Layer 10 of a small transformer language model trained on English Wikipedia (14 layers, counted from 0, width 64). Numbers have three digits each and are written without spaces.
A neuron's activation on a vector x is SiLU(gate . x) times (in . x), where the dot is the dot product.

Input weights of the MLP neurons that the questions are about. A number n stands for (n - 500) times 0.0014.
n4 gate: 598569614404552482478563368362330695407583547426554544482463604235408489557517376555625485474838630320610250496714496640489728489412431590497331525521560352374427432581418373316639517540720646
n22 gate: 429511437193588563301421453518418552370578281435553540525379463347381452343432500507649353467440354578557514296610455532433514411637541696447195722479536330500187622455612443579521493557676493
n31 gate: 677398538388575381380564512605566429649437426655425461652451655425408655588354434472509600602437398643567482436506450470458479307470454616238357400541409524337488568474645473442618546449411422
n33 gate: 511615482732519397611434493486549521528600614565482354429566695575442548560613438408876486548486559660370385595656584606690282587391665419613446584361507357454453581725546686708574314341550540
n41 gate: 637517341547387585617583451669361497541455534584452586579422513476412372736694444510460580567600504466465179339683376462686402483490543626478594443443452366439392395633344514395395331413473196
n54 gate: 599206797483442423470341504439294521329595500154479460491416512465438527492356455651572626678643549706670458408508285500453568244675587500175627665316500543466452636613513733636228600509834483
n57 gate: 543571470530509422467537451477722430518533558572432630391586473215386566540571388594500526351528487561575443627475433472576488474417488442538479505446512619523582373466482632539570402385477331
n67 gate: 573399392572549494411704559500379667403494636534673424524535462479609405650436541558580435412427675476485583425403488643613638592590555527330599640556311697449407560521515527484347588273449546
n88 gate: 418517422341603631586279626603527613536516726413516580543391528441409647545261239450555573473470517618367452440618494443490380294413405702442457636455488566432447620519500510460519313580621278
n92 gate: 601471611429310321598367347645357518518507805364547513334291375540548601525576700575394474616569392486665335485539330585359418540640718618513485443630463522482529344535393359445329253511367460
n103 gate: 367561446370530416592526160363509530557517480341585547463353572234462581243539500593757393451490692486424560710490550590473620500445526513421565687510412334274576403622530517441399507634632449
n109 gate: 514427357579562594391541455368418533453481544588461552533331436397545679601489481418515438445377408658562614343335377514442497441670449583443514680675436408572381495492505623616544334514575478
n117 gate: 603480595464429206299490439510423497457527437334507441443603497510466206467612497677479503562326675374530419493477644585430566413534503450519551395371398151523436444649520450701618497524361319
n119 gate: 541545810360489362230583207521282556504586508226573686520428633218354360275410477685641446622602433528529516439370181612447612471517488472572467624405425488654272343425460569571568583652687381
n125 gate: 400367575508486476661403532399315598436372484557704530372426504363402375685404623591450480761721385360626539423527221524520307282451392587586541826574374340675374279562306584586279469233532452
n130 gate: 497583815391480481598589436688602559450576462597538744462582606405555635435427316557586430520490279752667571524607559490566556653590552591432484540475465475556487472669544627406459601369450420
n131 gate: 424378557431581419491503297393413613536479379386691480479462535634425484500614416399730798484445647500392539642482601599451392383481357413511380560361463552687398614503539384472425541429485375
n145 gate: 556688666420531553700524595575520552643441472513553695547397548456427607429354387473566617519651352516310424663421347446413491261557479472395573586479639394429399432497266638541540557364460541
n158 gate: 357538448390381472416330352500333448500531574519286593460548455356430367469413393482484563648447529481557391467418387497503543516459410488314472427718558310648370543325374550599294413676593528
n168 gate: 387504488401475444383441659484422417504785428410696537508616353190681487512458512572559618604383599580610543316363528566379433512570597623616565705586593564464157425442206484689075353350632468
n170 gate: 351601504401596422429525579361091624567336411477403385507685525470435407375404425214547609720373389455534562397590511682399449429405335397368371485525355381504349427659375653546434611436700470
n172 gate: 509208496465476539646521358425476509675570364415368586386541513438352550621521521408606651414690373461638127388359483621469465327531808539303313556726463214382169331679292570415526733522789301
n173 gate: 385550651519483610377522438281553406435569409333492628450141599331535194462423551471661593279669512595488366463571331461289564338504445564618349628307415481432282248752519446555402470589378446
n174 gate: 631535459456558270483567280406287785452324527518493551438340447469518565456629559454790364607406646538549450412607388630611581660591477315484563422490362493425265367420606313398537560458600545
n190 gate: 525262448451599424602542631475381415485666663328365523534608574562484458336612585538571356631652326718344527395380630384414485444503411384388597464554332438445419506461509457544473660478463484
n195 gate: 393349540420503263290582206282341428453522599440379565507246511445391386413377367493546444382386644324664421410318428395452641337679437635517273651571537339504608554632547695436515454608533463
n201 gate: 314645486541368311519793542561346295472732629543556526199505629528434158473700491623529406553761500694599486371428786547704304336420420495452476696572509398408085317811587709453376397678514285
n206 gate: 365399466367366569593541566527397719649592534422412489388587555369268600587286507599625734580554326738598526336605319649604379368504522481277625553399432600603226447687432839473508622407481585
n208 gate: 700439810404348557627369426373087480338463435330504379569588586500542500572399605643491554820459550305479508660630352388427584496653496552379512580520790394359467540457388708720456649303541561
n215 gate: 379375512523556581684485212473593546512399616409403478531520765516520375389414444496586295810477372578512413417545275583804458480492728492598741565655760543415433373447504605631596466740616292
n225 gate: 479497521544511640663433409388464415476506646442563542578481606482485584414463724787686318444491404377579634494631476515437612551613517556464600485672647326482281438494453593469444468582500488
n253 gate: 598298585515549246457741663536293446453512617448516551037492236445420459372485500489496520614678395465635554244466354448406504623580538465522380766584627496726432392622469445693391405321527555
n4 in: 486537472579523682609620480627561520568580477637731535437594314543634574292508393438422587426448547554538564546628550424529610633419626676388483646381479523336561486553607592415579519468472457
n22 in: 452523415380603541571575516577408553656330551542478646324589426346320713374558543388436364421719398538490644664348698526487472358520411557512328415631580564586347563481491542435370534594535681
n31 in: 408420469612410462595404487564515503355696405626310535465634324513617572537570600524397526464398761503400500551460453426605612705510582315441741494565597633437539278466494602419462549314573379
n33 in: 632697373642374287500488553525463356427592503484732523567339650537406580473444594552577395668408648589373599588429377541494620457569665485609593491455387445415428497518690669497524470611466432
n41 in: 356460285308445492483305540565518375514429528457607518585415421486587298433541554537562431494310581410469395476552453719568567383445516626505738489459537489461580439448355534477637606471522560
n54 in: 223645507525433650551406573681520436486572461551400467514314593410684519380390541541617311481496452389551602542165493419547504529573476343356628384211567759593409450350468381683528361565683460
n57 in: 392528481486404473508473458712623557517428475506492490428546508400585638446439524416369444386481526345525554482583416382716552268607553632531536606680628425558449598452448575336492417553630391
n67 in: 536438385497599591489500666377539467398408486321486469589399668497611653593487399495538500563489351647424522476419358514428541492718497572401449492592681355536579478532673397582519538652422461
n88 in: 540281523539574438636423513477719584582576612325523657431360500507463497662339336572639383630493531493607577444548468389454325320604459739543527419343341523565607679497458569611422354630658480
n92 in: 616592620314592582528423444414548593458479591413689605555469453442297532389491541601423380371601503704512667448426395457387401321615436512531738551503441348588630560429521369631641418537494601
n103 in: 500635332365516479602410464473459400497482524391351514569485534641375515491303531500475464414434577684364427703535649339554523539367617559511418518688613515506564562627688521247479350458506476
n109 in: 546470535535411497418574659593520625376400605392527583470564523255555514679713510418343464542492408522368516341495479569560561675530401449381549521603412557487632524453570522566607377495497522
n117 in: 606503538560488372691613542322414608433239548556539533429417682487678483529500657653432562487523510346493553589538582388497370559536757532596340737391563651452431592672554364523459503614413429
n119 in: 596582608647389409532393518496323503405496563395482507358317466667265629333758737382601579635397533652554396674572500504216524579619384412622399323407382659426496545442483614580409606504482628
n125 in: 430567303653517585739568548360354556500402352548465621411310406475312556600424606635513365444886441658503466497325432519446472503558576472562526512562459465563481416515506367445409469375412427
n130 in: 452413432521492444389439422476621456583521426603553589443423374575524698579403509579622566266282331545533361427405658479569441530488726609547509351610555464394545562569559536555506405698325404
n131 in: 585408335261515435655548590308330626657431471423680506418344588592564371358399531435486224425536588330430398420643545614415613642400639383472407513440543431575517545465487418684413652527431500
n145 in: 567438630464620664506485605488517404546405506416546657466405474521691506425553380500526429551466311405453578572521260444500527250559435797443491680503472693533491485393403420600503535488345657
n158 in: 304517514517444398529445252577442324607531534543404640554644342437494411564565329373395465380466480486474555658547489570537595583480372458375595402536489605562532483285466531317551527589528523
n168 in: 551459562363570538525325602303620394472535610629629615484353455494477690400648500590553414582462487364711488385580503600380456513568615594412529630528462465657404329528644478439419537490484147
n170 in: 531507473527444372441483373300474350493646618433528422816737443301617413524367397378522401719458453431705707322365459475448445546518350417435553507635387510438472455659394580440510372658268405
n172 in: 485553585389681586519555644685407607295384646542500598530450439391286601293478267518504542690346396597489544476671636370440478689393651582231401338533510594705409470358541541209511666636578583
n173 in: 324608552455611455520694546674566532477389399503653467467608750317590483664344484512757467429500238344351573556563423497458548480420481500610348647440467732468404600535455614543513484358412474
n174 in: 702507542680410549480551503566419734419497351410653612464335403546653625542431456349428441402457597578593564396440404633356510507613669555497550535355246552393404298481597516567291560421445365
n190 in: 563608509380628533407349467464569512450488548609464411434488337491457534603469594477622409398467540568563538449321541536605506292603652456661397515338279527701600650347503697573465540464583542
n195 in: 420678494308629638334497434521505454688644679500600555577521508459503491541486441587621372598473530459312457324477532452414599542572596702467539442571500553477671375357538465497753469485585539
n201 in: 453331572683422507379724445592423303402657558333769405434703510591567189457360500417473415564372601657522617628645411623738565412563468511616637428404557573395459518475803412429475602364536511
n206 in: 513321483292491467510621578436441391447416737449513387487476590503582500593506821306486446601571704272384428575598549716557365636603455656522442510419565644540534368634483301383414545527463615
n208 in: 688409586572385514573338131521401442196507362436587306368622440559511634572480646622390423611444697403377564367392347426350469489581530472503447500456465417476549760449476545479507564419313398
n215 in: 582209367665535409656369457546587635503537470447381330610500474497441554581433625613369463450488412603549429731485521683631380454568342464634580515441410451524423467544642552593705462435539525
n225 in: 561614324569614500594446420479559440674523332681474579538494458509568609391486570494488447599526686573438551609593406482418529544393452517321391265658538352408500471449586436604434494350703427
n253 in: 503364444466489475358543596602520475397547453529607297406679497203490392382512705342599471630332422443532512416414531391326460510304470631468542475561497352578391416580712475487553336417387503

Each question shows a token from some text and the vector x that enters the MLP there. A number n stands for (n - 500) times 0.0087.

"ston": 547499545659520470685305392565565470652489551524414494643488347395522449629658537426386307390452677394490460477514481424429390515468557429561465391558522499655647582474508408267428417425458510
The neuron with the highest activation: n173

"Los ": 520264270745540649476539537449615431331435552521615613399514427654502467453538403546494353449452553623451329550428562614528577503573463474511546469302405438402498557499569521627347468567439575
The neuron with the highest activation: n67

"essor ": 618529472587545396544392500563697507440363417489629822513625438472433493491500479599577409490443531448491502406567510544428437485471580471583514613617370538453451503454577543560574589504381492
The most active neuron and its activation: n130, at about 0.99

"|": 483449564556592478547300448540485480565432485351486498578540408583626346423366659462482366602451478354371599641459564651315437566550339625509543531493369540536338592544484625393650517583483570
The two highest activations, in order: n170, n208

"7 ": 447550454572488562505352562500663556352462364551378671415501475462486315568594378506480398388558550521471484669540499683453409570453412520666447360572384508393328459621600521662565557506487490
The neuron with the highest activation: n173

", ": 453605441583572522530485425505637547561421493565557790521497430384435464459688343447632461577456426586523496473543467494458488558509486515648500530483432405516466492581593666610565570563552642
The most active neuron and its activation: n33, at about 1.4

"they ": 474737429548592387532412465519601396555507576387430791597519428404417542572597421458581548498440547414595388434435547551433523385414369492531423473502435345400523486489502592490689508528510696
The two highest activations, in order: n195, n158

"premi": 695199264620537571520483421470446415475320372492399564560424365634541529468602608648351567429526691360641505477351513659392546459426470438565464527527476430440551494505472641579464568453534508
The neuron with the highest activation: n208

"which ": 492663385557604537585499470554554496573493455516477815518542441595471503536586319489471544545492574387697423419378561595566480449405367562561418489502387376366454474491514567485481576490602558
The neuron with the highest activation: n4

"-": 568464447497535525565341454477763510425493507460413664444360412487460632399571569408458477532620422241508529450626412457435478480510397548688522453450475398510428479517626507604593458396574560
The neuron with the highest activation: n225

"teams ": 508561426586629375535438574510601498407441476362570735703534330517444521614548399476473520431494466367637469459549479635456570377404514459569448479479501398385429436562576619502694510468442627
The neuron with the highest activation: n54

"2": 555561338641590550609470563522572645529445390456354462477525360637435460519599475459469480490557514411588514580530447669515233520398402575712418342492458441518443586635479543498465510365573419
The most active neuron and its activation: n125, at about 1.5

"playoffs ": 589498391568646493622438524490613388387378499416467701590598392502446465569589336465350536459441431474557491475513476702475448418471532472514434481420461335440397513477596535582723511540549524
The neuron with the highest activation: n172

"system ": 523570396621616480565475471582645523462426472405515726467526303539446474536584303523393559604533490446523454438491501676482506424471540454587418520450377437381363526483573561492653573456553511
The neuron with the highest activation: n172

"a ": 515379535500544668416335502453569521563497476397452831643470489494447556491582383467577498521476346315480542403494464510367472500609532502610526547512405489416676417599615577516612493501606590
The neuron with the highest activation: n195

"III ": 398504480528507412483324614648760505489427431537341533488604364564470600537363442486392376432548531643610568560465502581536452528487438535378541336576505532367528553391609541504674569545501610
The neuron with the highest activation: n31

"| ": 580545525467697423504493405492746594499421358571610645515449565559507433385464420457648480454455555356405440605481540504303454488536385419562486472465477504420548498548591443534485474513560470
The neuron with the highest activation: n131

"sta ": 481343503575468537513347446582714475433429517532468621456520305527478439574520428474506499437456435484608554440308596478446471519559685537714532360494516631467508615424480649375536498587404566
The neuron with the highest activation: n131

"New ": 522434285699592777575421476456597493293438597502453698472510564622528477532531474515475426475484641463396446599504519689407479403625426463410526498487448510503522491578435525604292509461427608
The neuron with the highest activation: n67

"cul": 652351352575514493528307456544434478389520567541592555421377491675591464508675549502453402578481576425598443469457413672412605421465257538553692442576422499442793454557428518605594514448381585
The neuron with the highest activation: n92

"Se": 456493153581615617563514538409418571357477627623497513528510476465413448532663514457443583429463609407438678557383495595349418486570436435498596404533517622394707492582509465591524653516462551
The most active neuron and its activation: n67, at about 1.1

"tig": 487549422640496612498294452428508425577492524613500643683607529555436486510646535560584535636540663340426516584423442751474537589555462412606561487542367403550697479606368485585599625513335591
The neuron with the highest activation: n33

"offs ": 658536545698566406507431481534727378500502451392444644579579417532437615574526506394381462466453496458438552455643474554510436368430571360574429455473468386513381593453561485552787578440478498
The most active neuron and its activation: n33, at about 1.1

"s ": 540474521545576650582404533524594462549441533415499884537469434402412526512542421492433425570472418439433400500491380485369547505579463470562519461423452479352528438591549612529585468460539593
The neuron with the highest activation: n145

"from ": 500592529582601556538496490482469497417504546518448895505481398446505441458505455477526463501490476639596496459467526523374404413533353541560488515486360543456444467571627623427576498470537576
Which three neurons fire most, strongest first? n119, n88, n22

"VI ": 339457518568531551549397490569742406469494454509374608499601351493471600632377441527535392524521540513546577461429530586460496532480495502520575343543488472321500499222504528386586535626509739
The most active neuron and its activation: n158, at about 1.5

"tournament ": 606473476542648461691523510535664464468391422406520657503547349523427505539490450478447537580475526416507518504479486663470445367485475482623443489429378335449348574517738605559613516514460589
The neuron with the highest activation: n33

"On ": 487493607573540542566415586480549407367574500420500717338484432500577390469457462369488483517493412617612686336364539500264376502589377444527522521535384529372294439514586533423660505613398621
Which three neurons fire most, strongest first? n253, n201, n109

"playoff ": 592436418496579459530478526526693481488460412487480711554497410590575551493539448417261570540545566371527545505508467599444500485545596417449611404424491385388460571371776646540733515439521541
The neuron with the highest activation: n31

"h": 533570398420526383541323605532565424560455461480482438516435315434449582456692546588473508692432544238319521444444586582405515521550449492578393345492399512579683413715619570556519479537352549
The neuron with the highest activation: n201

"finals ": 567466530547615540645546494453624455369323467404508712682578360530530498614529448541426508457446430505520497435473484746483511465463469476544493411462497303362456501526640524548682545608434589
Which three neurons fire most, strongest first? n215, n54, n109

"only ": 488591551482601605490407599458566527490477415465479871561459429515481481519591472577542507429580544273601542439563541546408482492548475553572558541479502463352489391598600573483627436436509568
Which three neurons fire most, strongest first? n4, n145, n195

"oy": 576542571613526434410369417517655554517430477493418501451468371565570479465622434612489285256468490432442414558525413528560549523678338447408425466415537578486904542433573534486436507448412506
The neuron with the highest activation: n253

"ans": 587584538559544352444250505535587529480527584495375472785424362553396491606688614409537442351470498522469520434542402550410344399464537451494521464530441493649740597563534441432645600404501472
The neuron with the highest activation: n92

"142": 413501379540584809459387440545456463394430475483513516581553465446453448491505514592393382465452591306455637524476564709354397610434374638630656407419536666527479433477560424424432514653434628
The most active neuron and its activation: n57, at about 0.24

"X ": 378440416525568552506514455536709468412572522484456625438477421531424459525496370446498556590460524633482551372379478540461431579519627404637558388492506440387573568278591678449673552543406726
The neuron with the highest activation: n117

"May ": 421417407547582636558379626486559510341500489500373698557432398500539392557556520514632406434386466430536514312383558558437360382602574505596548508373468489567319416342496481470504630502566721
The two highest activations, in order: n190, n168

"Final ": 580312403474604520679414473465665597484484406466421718534538356621496504594443489492394505467519498499539488473529521576462371476514541452554626332544531373467577546442720603602709457522490496
The most active neuron and its activation: n215, at about 3.3

"in ": 551452533535598666569598540466519498492525518540490817453562407508555423456563369467600437547509431673571440506431523562368391396583369531544464539409371528386409449570658600434506564538454595
Which three neurons fire most, strongest first? n201, n145, n22

"6 ": 547561370457529587482398628549799569529434419534382597483583512500521533485433451419458407484496585621522494641547515659553411592468337506586400281576404452494401560603530564610543595549495431
The two highest activations, in order: n88, n130